Layer 17 of a small transformer language model trained on English Wikipedia (22 layers, counted from 0, width 128).
A neuron's activation on a vector x is GELU(weights . x), where the dot is the dot product.

Input weights of the MLP neurons that the questions are about. A number n stands for (n - 128) times 0.0038.
n68: 156, 151, 73, 106, 155, 152, 116, 102, 123, 172, 122, 96, 120, 141, 114, 121, 98, 119, 119, 114, 117, 110, 107, 168, 70, 134, 121, 176, 152, 112, 136, 113, 124, 144, 103, 115, 165, 90, 186, 102, 149, 150, 169, 182, 92, 122, 74, 146, 135, 169, 134, 151, 95, 160, 184, 132, 113, 132, 138, 146, 91, 134, 136, 107, 132, 121, 173, 205, 123, 105, 162, 114, 108, 113, 86, 98, 110, 145, 123, 166, 141, 115, 156, 130, 85, 169, 94, 161, 153, 118, 171, 113, 164, 139, 219, 109, 94, 73, 82, 109, 100, 127, 209, 150, 162, 118, 144, 113, 121, 163, 65, 153, 138, 169, 105, 114, 110, 102, 132, 141, 57, 99, 138, 212, 137, 120, 86, 141
n72: 141, 164, 147, 141, 167, 126, 69, 158, 79, 130, 207, 119, 100, 178, 129, 114, 133, 160, 103, 132, 166, 70, 117, 131, 161, 146, 146, 82, 96, 123, 139, 103, 88, 139, 71, 136, 168, 186, 97, 50, 95, 131, 131, 141, 139, 121, 90, 190, 135, 137, 104, 160, 156, 153, 150, 124, 133, 153, 159, 123, 126, 143, 108, 145, 169, 148, 112, 103, 175, 97, 121, 146, 120, 96, 165, 121, 126, 134, 162, 97, 133, 77, 113, 160, 137, 71, 98, 141, 89, 129, 142, 151, 124, 154, 90, 88, 197, 104, 118, 127, 140, 29, 129, 142, 170, 167, 128, 59, 98, 112, 136, 110, 140, 121, 159, 107, 100, 168, 162, 139, 113, 172, 102, 98, 100, 113, 174, 119
n80: 128, 135, 152, 93, 133, 92, 76, 181, 154, 168, 165, 154, 117, 97, 177, 161, 135, 188, 104, 142, 159, 94, 123, 157, 104, 148, 90, 131, 104, 100, 90, 94, 94, 151, 106, 139, 144, 91, 144, 165, 110, 107, 195, 141, 182, 145, 117, 138, 103, 193, 141, 155, 107, 150, 126, 202, 114, 113, 116, 151, 82, 127, 96, 107, 147, 147, 163, 124, 95, 116, 87, 177, 100, 101, 107, 135, 149, 134, 104, 47, 130, 138, 128, 98, 128, 144, 115, 141, 136, 145, 142, 151, 92, 100, 116, 84, 150, 112, 157, 124, 109, 129, 32, 86, 159, 159, 141, 116, 113, 122, 125, 127, 138, 169, 235, 139, 162, 184, 121, 131, 112, 137, 151, 123, 149, 122, 59, 117
n102: 131, 96, 147, 94, 125, 160, 129, 157, 109, 103, 113, 108, 115, 154, 159, 149, 146, 163, 155, 138, 121, 71, 154, 117, 115, 117, 112, 147, 96, 79, 121, 179, 130, 59, 136, 125, 162, 71, 138, 147, 150, 121, 78, 124, 110, 158, 67, 135, 93, 153, 126, 129, 123, 171, 104, 103, 107, 137, 173, 165, 93, 104, 82, 91, 136, 94, 156, 125, 103, 84, 133, 163, 154, 176, 166, 68, 116, 126, 123, 172, 176, 170, 164, 91, 131, 109, 121, 181, 98, 180, 151, 136, 136, 101, 132, 117, 114, 94, 178, 136, 150, 167, 133, 159, 149, 145, 69, 104, 149, 138, 90, 109, 109, 108, 131, 158, 125, 175, 108, 191, 123, 111, 139, 127, 162, 172, 133, 67
n111: 95, 103, 105, 130, 146, 116, 85, 175, 119, 123, 97, 103, 123, 153, 63, 181, 95, 119, 71, 133, 143, 117, 168, 140, 113, 105, 139, 88, 88, 135, 131, 147, 105, 138, 105, 130, 101, 102, 64, 96, 104, 100, 127, 159, 92, 186, 146, 97, 141, 128, 137, 119, 135, 125, 131, 153, 105, 136, 138, 191, 133, 161, 122, 90, 91, 137, 91, 124, 155, 92, 131, 132, 151, 180, 133, 82, 148, 178, 118, 114, 133, 151, 125, 161, 135, 113, 186, 138, 175, 129, 163, 154, 175, 177, 120, 132, 119, 100, 171, 102, 168, 117, 180, 92, 103, 83, 112, 137, 161, 102, 123, 161, 148, 56, 147, 43, 102, 143, 155, 132, 150, 102, 129, 191, 127, 159, 137, 122
n128: 122, 94, 163, 157, 132, 132, 223, 104, 160, 143, 118, 51, 97, 131, 63, 87, 131, 106, 95, 131, 76, 98, 8, 124, 105, 86, 117, 156, 127, 152, 103, 144, 134, 142, 139, 143, 117, 93, 133, 98, 92, 91, 154, 153, 124, 93, 138, 146, 111, 135, 83, 152, 128, 150, 126, 71, 73, 158, 141, 123, 179, 191, 123, 140, 84, 124, 178, 137, 160, 134, 122, 123, 121, 109, 132, 148, 117, 240, 148, 111, 122, 123, 166, 149, 114, 147, 126, 109, 196, 92, 85, 105, 133, 130, 81, 108, 122, 143, 111, 86, 121, 121, 138, 109, 156, 135, 140, 118, 129, 203, 169, 166, 157, 159, 108, 140, 130, 145, 108, 107, 97, 134, 143, 101, 177, 136, 70, 82
n164: 162, 154, 164, 127, 102, 169, 96, 112, 104, 161, 106, 126, 87, 185, 79, 155, 106, 146, 95, 137, 143, 142, 61, 122, 149, 133, 137, 118, 108, 120, 154, 122, 154, 106, 163, 125, 102, 129, 114, 119, 173, 158, 144, 135, 157, 110, 145, 100, 102, 154, 121, 113, 125, 159, 60, 121, 176, 126, 116, 130, 123, 150, 103, 151, 128, 119, 154, 98, 112, 142, 202, 145, 159, 113, 113, 90, 126, 180, 159, 172, 94, 149, 58, 183, 120, 113, 216, 104, 56, 134, 144, 125, 150, 89, 78, 142, 96, 82, 104, 90, 73, 124, 106, 123, 149, 184, 128, 42, 136, 168, 105, 138, 109, 119, 145, 103, 100, 110, 126, 176, 156, 156, 149, 122, 69, 160, 185, 173
n226: 137, 127, 123, 179, 137, 108, 115, 76, 104, 89, 136, 147, 96, 120, 104, 106, 28, 186, 100, 136, 124, 173, 180, 79, 123, 188, 138, 170, 120, 116, 127, 154, 144, 64, 120, 108, 149, 134, 91, 148, 182, 87, 119, 135, 108, 168, 106, 123, 131, 141, 135, 149, 123, 106, 120, 212, 153, 146, 102, 181, 119, 134, 97, 83, 134, 139, 148, 128, 119, 163, 121, 100, 99, 128, 143, 127, 122, 168, 144, 143, 80, 84, 95, 130, 118, 140, 135, 151, 110, 129, 166, 57, 165, 161, 114, 97, 151, 163, 226, 132, 173, 98, 113, 144, 100, 126, 74, 165, 149, 205, 146, 80, 145, 124, 134, 102, 107, 148, 121, 190, 123, 69, 141, 116, 67, 104, 135, 143
n276: 112, 146, 96, 173, 150, 102, 114, 143, 70, 124, 114, 89, 104, 125, 73, 182, 132, 84, 125, 131, 134, 151, 142, 123, 124, 115, 156, 104, 104, 152, 114, 172, 111, 168, 100, 130, 146, 136, 138, 141, 116, 93, 91, 141, 92, 161, 114, 84, 83, 134, 71, 148, 138, 154, 130, 140, 140, 163, 153, 140, 115, 187, 96, 112, 125, 103, 140, 129, 89, 129, 88, 113, 124, 202, 160, 148, 97, 161, 169, 99, 153, 179, 151, 125, 99, 146, 112, 144, 118, 138, 129, 148, 131, 141, 122, 93, 54, 142, 141, 163, 126, 120, 150, 140, 133, 112, 87, 126, 186, 53, 113, 159, 150, 133, 77, 200, 133, 121, 141, 148, 148, 126, 120, 82, 82, 164, 120, 165
n311: 186, 95, 120, 127, 144, 63, 187, 163, 183, 57, 69, 188, 130, 114, 101, 89, 57, 117, 160, 106, 108, 95, 95, 136, 121, 140, 147, 98, 144, 100, 141, 153, 171, 123, 189, 147, 157, 154, 113, 146, 161, 84, 108, 106, 158, 111, 146, 110, 150, 143, 124, 144, 145, 176, 169, 106, 169, 117, 83, 123, 162, 124, 98, 78, 155, 176, 120, 208, 116, 182, 99, 153, 129, 143, 135, 127, 95, 106, 81, 114, 123, 89, 133, 177, 132, 84, 116, 100, 145, 156, 139, 124, 66, 60, 95, 190, 115, 139, 145, 151, 144, 152, 85, 113, 143, 57, 126, 89, 131, 145, 131, 94, 131, 88, 112, 112, 50, 161, 154, 121, 95, 151, 121, 146, 112, 137, 116, 116
n352: 141, 125, 126, 97, 107, 97, 137, 145, 115, 143, 129, 108, 104, 61, 137, 124, 99, 156, 134, 87, 132, 134, 142, 156, 118, 170, 142, 165, 91, 113, 139, 119, 130, 125, 111, 164, 135, 83, 78, 94, 109, 145, 145, 133, 142, 142, 120, 145, 117, 138, 133, 151, 113, 150, 114, 76, 99, 107, 113, 98, 140, 190, 111, 137, 139, 126, 140, 155, 131, 137, 168, 133, 142, 178, 103, 94, 120, 134, 96, 163, 60, 148, 136, 119, 136, 128, 150, 183, 155, 137, 147, 164, 124, 122, 150, 110, 187, 153, 114, 150, 80, 220, 165, 115, 87, 159, 161, 142, 137, 176, 111, 119, 88, 149, 171, 105, 151, 95, 181, 126, 121, 145, 118, 145, 77, 127, 116, 162
n400: 91, 100, 128, 108, 133, 116, 205, 71, 98, 165, 109, 197, 114, 110, 82, 168, 144, 130, 116, 148, 151, 119, 119, 168, 120, 146, 143, 92, 117, 79, 161, 129, 50, 130, 112, 133, 104, 103, 157, 115, 124, 143, 126, 156, 157, 173, 145, 133, 124, 165, 113, 127, 116, 146, 163, 130, 178, 111, 126, 169, 106, 149, 104, 78, 154, 137, 132, 118, 139, 110, 118, 86, 123, 116, 158, 132, 121, 69, 132, 112, 125, 91, 136, 152, 123, 82, 152, 151, 106, 117, 115, 154, 136, 127, 142, 144, 81, 129, 152, 177, 177, 171, 141, 137, 89, 109, 124, 124, 142, 85, 105, 160, 145, 147, 186, 162, 98, 83, 130, 136, 84, 131, 72, 173, 125, 167, 60, 131
n418: 161, 151, 129, 92, 107, 148, 99, 127, 127, 125, 117, 143, 134, 120, 142, 166, 143, 170, 131, 132, 157, 159, 144, 152, 146, 150, 107, 41, 120, 187, 119, 102, 150, 167, 168, 86, 105, 136, 120, 178, 105, 156, 83, 114, 127, 127, 102, 67, 46, 147, 124, 151, 121, 135, 126, 151, 147, 108, 122, 89, 102, 105, 125, 110, 87, 119, 133, 118, 77, 144, 132, 141, 90, 148, 144, 99, 80, 99, 114, 158, 144, 136, 113, 155, 178, 90, 153, 144, 102, 165, 138, 147, 129, 118, 139, 187, 106, 165, 124, 159, 86, 152, 179, 97, 136, 153, 134, 112, 130, 122, 136, 100, 98, 131, 194, 125, 119, 89, 136, 104, 120, 124, 61, 131, 126, 139, 123, 92
n425: 117, 173, 138, 169, 53, 83, 147, 134, 133, 110, 122, 103, 125, 90, 131, 102, 127, 120, 120, 132, 88, 130, 111, 159, 149, 115, 109, 76, 72, 117, 118, 157, 121, 157, 114, 194, 113, 132, 172, 103, 143, 143, 142, 135, 176, 123, 88, 61, 116, 179, 74, 114, 98, 151, 107, 100, 117, 209, 141, 123, 142, 150, 115, 188, 150, 162, 142, 153, 87, 91, 120, 153, 153, 127, 167, 114, 201, 84, 109, 173, 145, 89, 213, 109, 115, 169, 115, 72, 137, 131, 86, 70, 165, 153, 92, 113, 100, 102, 104, 140, 173, 110, 160, 93, 126, 115, 187, 59, 72, 172, 134, 148, 127, 166, 119, 126, 126, 134, 168, 92, 165, 139, 144, 108, 168, 127, 87, 80

Each question shows a token from some text and the vector x that enters the MLP there. A number n stands for (n - 128) times 0.047.

",": 118, 135, 151, 124, 87, 131, 131, 138, 119, 136, 116, 124, 124, 126, 108, 130, 147, 103, 124, 126, 125, 117, 133, 119, 140, 99, 140, 130, 156, 143, 93, 150, 132, 130, 133, 141, 94, 128, 158, 136, 139, 121, 75, 151, 122, 128, 59, 143, 154, 94, 175, 127, 128, 112, 151, 99, 127, 111, 135, 149, 124, 126, 127, 141, 138, 126, 113, 171, 107, 150, 132, 122, 128, 134, 98, 127, 138, 128, 124, 119, 222, 135, 123, 147, 137, 140, 144, 141, 112, 107, 128, 105, 138, 102, 154, 127, 109, 121, 112, 139, 136, 113, 107, 171, 154, 119, 131, 114, 145, 144, 144, 128, 77, 120, 129, 135, 114, 99, 86, 112, 113, 158, 143, 126, 163, 96, 116, 152
The two highest activations, in order: n68, n102

"–": 100, 163, 115, 127, 94, 147, 152, 125, 133, 127, 114, 136, 123, 139, 124, 147, 144, 90, 129, 118, 153, 144, 97, 122, 159, 120, 153, 126, 117, 126, 65, 163, 113, 147, 136, 121, 81, 110, 136, 129, 132, 127, 108, 128, 98, 135, 110, 129, 168, 108, 137, 72, 132, 95, 138, 95, 131, 67, 148, 115, 145, 148, 164, 125, 124, 128, 115, 123, 142, 133, 170, 137, 110, 97, 146, 157, 201, 124, 102, 105, 121, 144, 106, 143, 119, 158, 123, 134, 138, 94, 95, 107, 178, 156, 180, 156, 111, 151, 124, 129, 162, 88, 104, 183, 109, 173, 152, 140, 138, 146, 127, 124, 85, 146, 73, 130, 133, 102, 110, 112, 127, 137, 127, 144, 139, 114, 98, 135
The three highest activations, in order: n128, n425, n400

" Sw": 70, 108, 92, 127, 97, 117, 124, 172, 114, 137, 123, 112, 117, 133, 145, 163, 135, 119, 170, 124, 169, 123, 139, 144, 170, 113, 151, 127, 132, 154, 40, 139, 147, 133, 149, 103, 128, 108, 120, 138, 137, 121, 113, 130, 140, 117, 89, 139, 147, 86, 118, 139, 133, 76, 121, 117, 143, 115, 166, 144, 124, 121, 120, 118, 157, 78, 77, 123, 112, 143, 147, 84, 148, 119, 135, 126, 128, 126, 156, 133, 132, 141, 108, 151, 182, 123, 119, 136, 144, 113, 127, 96, 134, 153, 120, 151, 139, 108, 124, 125, 162, 114, 137, 147, 136, 96, 136, 108, 119, 138, 142, 179, 89, 116, 93, 105, 148, 84, 130, 120, 118, 183, 136, 132, 161, 140, 130, 166
Which neuron fires most, and how strongly? n111, at about 1.4

"f": 67, 160, 134, 110, 91, 138, 148, 104, 139, 136, 124, 109, 118, 123, 103, 137, 137, 110, 158, 103, 169, 164, 122, 159, 133, 93, 153, 125, 119, 141, 85, 129, 141, 158, 117, 157, 97, 134, 129, 122, 138, 137, 110, 130, 143, 130, 119, 131, 128, 101, 120, 134, 129, 109, 123, 104, 125, 107, 134, 99, 142, 117, 134, 125, 179, 99, 102, 145, 151, 177, 145, 128, 107, 99, 110, 168, 167, 126, 149, 95, 140, 108, 87, 126, 145, 134, 118, 140, 180, 115, 124, 126, 152, 136, 146, 144, 153, 101, 109, 133, 177, 133, 107, 165, 105, 118, 159, 153, 83, 137, 156, 160, 121, 120, 86, 108, 105, 78, 77, 102, 132, 178, 136, 98, 136, 136, 146, 134
Which neuron lights up most? n128

"ur": 128, 140, 128, 125, 95, 122, 128, 137, 151, 150, 165, 115, 112, 134, 129, 108, 147, 101, 134, 146, 137, 125, 156, 131, 167, 128, 113, 146, 143, 149, 40, 135, 149, 147, 160, 118, 111, 140, 116, 135, 137, 114, 82, 135, 131, 149, 111, 148, 174, 119, 81, 138, 138, 77, 106, 119, 120, 105, 110, 118, 174, 126, 120, 123, 131, 103, 118, 102, 120, 175, 123, 128, 94, 136, 58, 173, 154, 122, 138, 117, 146, 107, 62, 124, 118, 94, 110, 148, 111, 113, 139, 113, 124, 129, 129, 138, 150, 135, 150, 122, 96, 154, 115, 163, 125, 112, 125, 135, 105, 180, 146, 146, 100, 137, 120, 110, 122, 83, 136, 139, 157, 161, 165, 130, 132, 110, 125, 152
The three highest activations, in order: n226, n352, n164

"on": 95, 153, 117, 104, 100, 115, 153, 146, 136, 136, 140, 93, 127, 132, 152, 139, 122, 122, 147, 120, 155, 112, 107, 150, 133, 99, 147, 112, 132, 111, 17, 116, 120, 175, 153, 155, 125, 137, 185, 138, 120, 115, 101, 114, 127, 115, 121, 122, 144, 86, 115, 107, 142, 90, 140, 104, 134, 105, 144, 126, 131, 141, 146, 92, 142, 101, 104, 138, 155, 166, 136, 121, 140, 95, 105, 161, 166, 110, 154, 124, 128, 108, 114, 158, 152, 136, 160, 140, 153, 112, 143, 124, 159, 155, 123, 132, 144, 94, 142, 130, 88, 131, 140, 154, 82, 106, 143, 114, 124, 146, 144, 153, 129, 84, 113, 85, 112, 69, 131, 124, 157, 144, 172, 117, 144, 125, 163, 129
The three highest activations, in order: n111, n425, n128

"ion": 116, 129, 136, 120, 90, 132, 92, 152, 143, 138, 123, 137, 135, 102, 126, 111, 162, 114, 147, 146, 141, 150, 143, 118, 110, 129, 173, 119, 155, 124, 101, 126, 148, 163, 128, 137, 110, 136, 116, 116, 158, 112, 41, 135, 105, 132, 112, 145, 136, 93, 157, 112, 149, 100, 110, 88, 107, 98, 145, 102, 120, 125, 127, 113, 157, 107, 78, 116, 142, 186, 144, 118, 128, 105, 117, 112, 144, 137, 129, 129, 189, 132, 70, 144, 151, 145, 161, 144, 127, 112, 113, 101, 124, 107, 154, 138, 111, 156, 109, 131, 166, 128, 98, 155, 110, 101, 174, 137, 150, 139, 124, 135, 119, 96, 113, 103, 140, 125, 113, 108, 125, 158, 130, 152, 137, 182, 120, 115
The three highest activations, in order: n111, n418, n311

" (": 72, 145, 96, 117, 112, 123, 144, 148, 94, 133, 170, 118, 90, 150, 125, 121, 149, 128, 101, 152, 154, 124, 150, 118, 142, 112, 165, 125, 140, 157, 99, 121, 157, 122, 144, 135, 74, 130, 125, 139, 142, 150, 59, 110, 105, 124, 91, 150, 131, 130, 174, 132, 118, 119, 120, 104, 116, 83, 120, 142, 150, 150, 113, 128, 144, 127, 117, 147, 142, 148, 122, 123, 127, 149, 136, 141, 147, 131, 146, 84, 138, 135, 110, 140, 128, 156, 124, 138, 118, 108, 121, 117, 144, 131, 136, 165, 117, 136, 115, 150, 132, 100, 111, 172, 158, 107, 139, 97, 169, 147, 121, 132, 62, 101, 75, 135, 117, 98, 68, 136, 139, 172, 167, 144, 119, 105, 142, 156
The two highest activations, in order: n276, n164

"y": 110, 139, 127, 94, 49, 128, 147, 144, 142, 145, 140, 108, 107, 98, 129, 139, 159, 114, 131, 119, 166, 152, 142, 122, 143, 138, 156, 125, 117, 116, 68, 118, 139, 134, 139, 133, 90, 131, 108, 122, 153, 102, 71, 114, 139, 118, 127, 129, 120, 104, 122, 125, 139, 113, 116, 95, 123, 93, 136, 118, 139, 142, 169, 73, 182, 109, 100, 98, 138, 165, 130, 120, 137, 126, 77, 134, 154, 105, 158, 85, 180, 128, 104, 153, 140, 124, 152, 172, 138, 111, 109, 107, 130, 133, 117, 146, 115, 110, 102, 162, 165, 135, 145, 158, 146, 128, 153, 134, 87, 159, 134, 151, 101, 90, 91, 127, 120, 127, 121, 110, 145, 172, 182, 116, 131, 152, 150, 152
Which neuron lights up most? n164

" W": 96, 121, 130, 144, 62, 128, 91, 171, 123, 115, 137, 135, 138, 139, 167, 98, 132, 143, 162, 101, 154, 93, 117, 116, 146, 123, 120, 136, 129, 146, 52, 131, 125, 150, 143, 133, 132, 120, 136, 157, 145, 132, 153, 121, 130, 138, 64, 119, 140, 81, 140, 123, 135, 77, 140, 113, 132, 102, 123, 130, 130, 146, 102, 137, 178, 70, 123, 139, 150, 136, 132, 118, 161, 103, 144, 149, 167, 107, 108, 124, 139, 148, 101, 136, 118, 139, 109, 146, 163, 98, 112, 135, 141, 138, 131, 146, 124, 148, 115, 134, 128, 98, 144, 151, 146, 124, 155, 126, 80, 164, 150, 139, 89, 107, 103, 121, 105, 91, 125, 95, 134, 141, 132, 134, 154, 135, 162, 159
Which neuron lights up most? n425

"20": 91, 131, 109, 121, 133, 105, 132, 139, 142, 121, 178, 109, 116, 129, 135, 140, 145, 139, 120, 127, 142, 158, 159, 121, 120, 159, 167, 141, 105, 117, 92, 143, 144, 140, 134, 121, 77, 131, 147, 118, 149, 130, 83, 118, 89, 123, 90, 164, 181, 86, 116, 111, 153, 116, 87, 78, 147, 66, 155, 136, 119, 130, 107, 112, 141, 137, 128, 141, 163, 122, 139, 149, 158, 119, 97, 159, 147, 117, 125, 116, 109, 175, 117, 112, 136, 141, 131, 174, 103, 134, 134, 143, 157, 110, 136, 129, 140, 109, 105, 126, 141, 94, 125, 168, 117, 108, 133, 134, 162, 111, 148, 126, 89, 103, 109, 130, 136, 72, 109, 88, 162, 167, 159, 120, 154, 100, 124, 151
Which neuron lights up most? n352

" the": 145, 137, 119, 122, 63, 141, 122, 154, 142, 114, 145, 159, 99, 163, 124, 94, 139, 110, 141, 126, 132, 146, 141, 96, 126, 118, 150, 134, 124, 143, 111, 123, 115, 137, 146, 135, 97, 139, 166, 155, 160, 144, 47, 120, 135, 121, 49, 136, 148, 68, 128, 92, 119, 98, 93, 101, 145, 130, 88, 143, 129, 135, 141, 157, 151, 129, 153, 121, 130, 128, 141, 113, 151, 124, 119, 166, 109, 125, 160, 107, 149, 115, 79, 139, 106, 112, 120, 168, 126, 131, 158, 117, 123, 169, 150, 130, 134, 137, 141, 141, 129, 128, 113, 140, 129, 123, 144, 115, 127, 167, 141, 115, 124, 117, 102, 153, 169, 89, 129, 119, 135, 158, 125, 135, 118, 93, 105, 146
Which neuron lights up most? n226

" The": 100, 152, 133, 120, 120, 118, 125, 157, 133, 131, 152, 145, 123, 132, 152, 142, 147, 129, 152, 109, 158, 145, 144, 115, 149, 133, 132, 156, 139, 131, 70, 118, 125, 111, 127, 108, 88, 153, 137, 144, 123, 107, 60, 157, 122, 126, 22, 131, 160, 104, 141, 105, 126, 84, 118, 116, 118, 124, 107, 160, 127, 128, 147, 95, 132, 125, 131, 126, 150, 165, 129, 117, 119, 123, 134, 135, 125, 119, 134, 118, 172, 145, 77, 135, 127, 132, 116, 152, 121, 98, 127, 116, 130, 160, 128, 117, 115, 129, 141, 127, 126, 142, 146, 161, 169, 131, 104, 115, 112, 143, 143, 132, 112, 98, 105, 140, 141, 110, 121, 110, 130, 121, 129, 159, 131, 120, 135, 148
Which neuron lights up most? n226

")": 112, 145, 142, 124, 92, 130, 134, 152, 142, 131, 135, 125, 118, 114, 112, 107, 137, 94, 136, 124, 114, 112, 127, 120, 136, 106, 186, 146, 148, 144, 114, 116, 131, 132, 135, 123, 88, 150, 153, 134, 142, 95, 91, 137, 135, 124, 63, 125, 158, 93, 180, 118, 146, 109, 132, 86, 147, 105, 120, 153, 114, 140, 135, 118, 150, 133, 105, 151, 106, 165, 100, 126, 149, 112, 121, 138, 101, 129, 113, 118, 200, 154, 106, 154, 137, 142, 155, 142, 131, 122, 104, 114, 142, 99, 153, 146, 88, 145, 121, 143, 142, 105, 118, 148, 130, 121, 109, 99, 148, 150, 161, 137, 80, 128, 126, 120, 118, 117, 83, 108, 137, 180, 143, 130, 133, 124, 122, 132
Which neuron lights up most? n311

" in": 101, 165, 139, 107, 97, 134, 120, 138, 146, 124, 153, 104, 101, 123, 118, 131, 150, 107, 128, 148, 117, 120, 141, 121, 132, 115, 159, 131, 169, 126, 79, 133, 119, 147, 169, 124, 101, 146, 146, 138, 147, 130, 62, 131, 130, 125, 16, 145, 128, 76, 179, 126, 138, 122, 130, 90, 138, 117, 139, 145, 151, 105, 146, 106, 152, 138, 139, 142, 118, 133, 119, 116, 139, 135, 133, 126, 146, 138, 142, 106, 157, 121, 140, 119, 141, 129, 123, 130, 119, 107, 125, 130, 139, 128, 155, 135, 112, 119, 129, 134, 162, 90, 109, 154, 160, 120, 137, 113, 144, 143, 125, 137, 116, 128, 119, 111, 123, 111, 106, 119, 113, 151, 132, 147, 154, 107, 113, 150
Which neuron fires most, and how strongly? n68, at about 1.2

"ible": 122, 108, 116, 111, 124, 113, 107, 127, 137, 130, 135, 149, 103, 106, 111, 126, 148, 159, 164, 136, 154, 155, 163, 117, 132, 126, 137, 117, 126, 142, 70, 135, 137, 140, 136, 105, 93, 158, 120, 142, 165, 106, 67, 138, 119, 114, 116, 150, 105, 79, 165, 126, 128, 102, 121, 133, 113, 123, 138, 146, 146, 136, 139, 112, 110, 116, 117, 92, 161, 161, 95, 122, 130, 113, 91, 148, 134, 137, 129, 98, 202, 132, 24, 134, 138, 145, 140, 146, 115, 132, 121, 152, 105, 121, 181, 150, 131, 136, 140, 115, 131, 121, 104, 169, 136, 110, 159, 141, 110, 150, 134, 136, 86, 111, 100, 104, 142, 119, 108, 117, 142, 113, 138, 147, 129, 150, 133, 130
Which neuron fires most, and how strongly? n418, at about 1.2

"o": 86, 126, 106, 105, 95, 136, 120, 173, 138, 159, 101, 120, 172, 116, 164, 134, 138, 140, 154, 138, 149, 93, 160, 124, 122, 100, 133, 99, 120, 129, 103, 103, 135, 169, 161, 118, 137, 137, 187, 130, 127, 132, 116, 155, 117, 119, 125, 131, 162, 77, 141, 96, 132, 68, 93, 137, 151, 151, 122, 162, 112, 133, 150, 128, 160, 100, 75, 132, 119, 142, 101, 119, 133, 126, 133, 140, 140, 163, 173, 106, 140, 113, 80, 137, 139, 158, 111, 163, 132, 98, 121, 108, 115, 124, 118, 151, 143, 127, 123, 133, 124, 121, 105, 164, 126, 134, 149, 111, 124, 128, 139, 105, 111, 143, 104, 53, 155, 92, 139, 99, 157, 152, 141, 128, 135, 137, 108, 140
Which neuron lights up most? n80

"it": 144, 155, 124, 108, 92, 115, 133, 153, 110, 101, 140, 129, 113, 111, 144, 89, 127, 119, 160, 144, 149, 125, 149, 148, 126, 118, 121, 145, 128, 110, 99, 140, 133, 158, 145, 119, 98, 122, 143, 136, 96, 137, 93, 142, 129, 112, 107, 134, 145, 116, 134, 99, 150, 85, 142, 139, 138, 108, 142, 129, 120, 99, 166, 120, 131, 107, 93, 162, 129, 156, 164, 103, 103, 94, 115, 160, 161, 103, 202, 106, 123, 136, 57, 145, 121, 153, 127, 171, 123, 115, 129, 104, 145, 89, 108, 146, 127, 154, 142, 139, 139, 120, 85, 153, 134, 129, 137, 157, 112, 160, 158, 104, 101, 110, 109, 101, 117, 82, 126, 110, 124, 187, 173, 178, 150, 126, 113, 129
Which neuron fires most, and how strongly? n311, at about 0.29

"yan": 107, 141, 112, 138, 88, 109, 137, 146, 151, 145, 123, 135, 116, 100, 123, 143, 150, 106, 138, 134, 149, 124, 123, 118, 147, 123, 158, 122, 118, 133, 64, 116, 150, 158, 172, 119, 102, 136, 145, 158, 148, 115, 75, 139, 131, 118, 109, 106, 120, 73, 117, 93, 136, 75, 137, 105, 132, 129, 137, 124, 125, 118, 142, 127, 170, 134, 122, 101, 158, 200, 145, 89, 125, 124, 117, 146, 175, 105, 134, 113, 174, 130, 97, 141, 162, 148, 149, 148, 138, 121, 85, 111, 105, 125, 116, 151, 84, 152, 128, 104, 134, 94, 147, 135, 103, 104, 138, 123, 107, 161, 115, 159, 113, 130, 115, 126, 111, 126, 117, 137, 128, 183, 132, 119, 148, 91, 138, 157
Which neuron fires most, and how strongly? n425, at about 1.1

"i": 122, 123, 116, 113, 118, 102, 123, 109, 148, 174, 118, 134, 109, 74, 111, 142, 178, 138, 156, 145, 167, 123, 150, 117, 144, 148, 141, 107, 136, 101, 84, 106, 117, 139, 164, 127, 92, 134, 117, 131, 126, 127, 121, 139, 123, 116, 131, 148, 104, 65, 150, 94, 131, 90, 144, 71, 122, 79, 106, 114, 125, 136, 160, 116, 159, 125, 115, 129, 123, 121, 142, 125, 137, 96, 75, 155, 131, 163, 174, 123, 136, 118, 98, 156, 121, 159, 136, 138, 108, 126, 114, 136, 125, 143, 154, 148, 100, 158, 145, 154, 116, 125, 127, 217, 121, 106, 159, 123, 114, 105, 101, 110, 113, 152, 168, 119, 121, 111, 103, 125, 163, 183, 137, 135, 123, 162, 138, 87
Which neuron fires most, and how strongly? n400, at about 2

" and": 151, 148, 155, 115, 120, 109, 126, 138, 141, 133, 144, 143, 138, 150, 113, 119, 134, 126, 161, 106, 123, 133, 165, 167, 156, 99, 131, 140, 147, 124, 96, 111, 105, 142, 129, 130, 100, 127, 148, 131, 142, 133, 79, 116, 140, 141, 51, 112, 121, 73, 152, 121, 120, 82, 152, 116, 144, 95, 130, 162, 111, 131, 140, 113, 131, 122, 132, 165, 114, 121, 167, 106, 117, 109, 107, 103, 141, 137, 160, 116, 189, 145, 64, 133, 128, 132, 142, 163, 118, 115, 124, 99, 139, 130, 164, 142, 103, 113, 125, 132, 127, 95, 99, 135, 138, 141, 136, 126, 149, 121, 132, 128, 90, 154, 127, 99, 116, 95, 127, 112, 133, 168, 129, 151, 144, 105, 156, 138
Which neuron fires most, and how strongly? n68, at about 1.7

" way": 179, 142, 171, 95, 79, 119, 123, 123, 110, 111, 149, 140, 126, 117, 130, 100, 154, 118, 166, 116, 155, 124, 179, 131, 139, 130, 128, 120, 138, 92, 73, 123, 141, 143, 166, 123, 85, 117, 130, 139, 125, 97, 59, 127, 122, 108, 113, 126, 146, 65, 145, 86, 128, 94, 116, 114, 139, 115, 133, 138, 82, 113, 143, 120, 155, 126, 134, 138, 110, 124, 121, 122, 140, 111, 137, 136, 160, 136, 127, 118, 160, 140, 115, 131, 167, 128, 124, 168, 142, 104, 108, 149, 174, 130, 155, 161, 121, 135, 128, 127, 181, 106, 60, 139, 158, 88, 147, 117, 129, 136, 127, 129, 75, 139, 137, 139, 137, 110, 159, 83, 141, 152, 140, 131, 127, 141, 144, 116
The three highest activations, in order: n418, n102, n311

"is": 78, 144, 120, 121, 68, 131, 135, 143, 150, 140, 152, 135, 108, 95, 112, 124, 128, 111, 130, 126, 186, 134, 136, 139, 129, 110, 176, 108, 148, 118, 89, 152, 98, 175, 155, 130, 83, 133, 108, 117, 141, 127, 96, 104, 120, 145, 102, 130, 121, 85, 113, 95, 141, 109, 121, 132, 119, 115, 122, 113, 130, 128, 156, 117, 169, 108, 128, 104, 140, 179, 139, 133, 135, 121, 98, 146, 122, 123, 152, 94, 165, 101, 88, 162, 141, 177, 120, 131, 123, 132, 90, 115, 125, 113, 145, 113, 109, 129, 139, 168, 146, 148, 135, 128, 115, 137, 150, 145, 125, 145, 110, 174, 115, 95, 88, 122, 107, 118, 80, 138, 150, 205, 158, 145, 117, 143, 159, 134
Which neuron fires most, and how strongly? n276, at about 1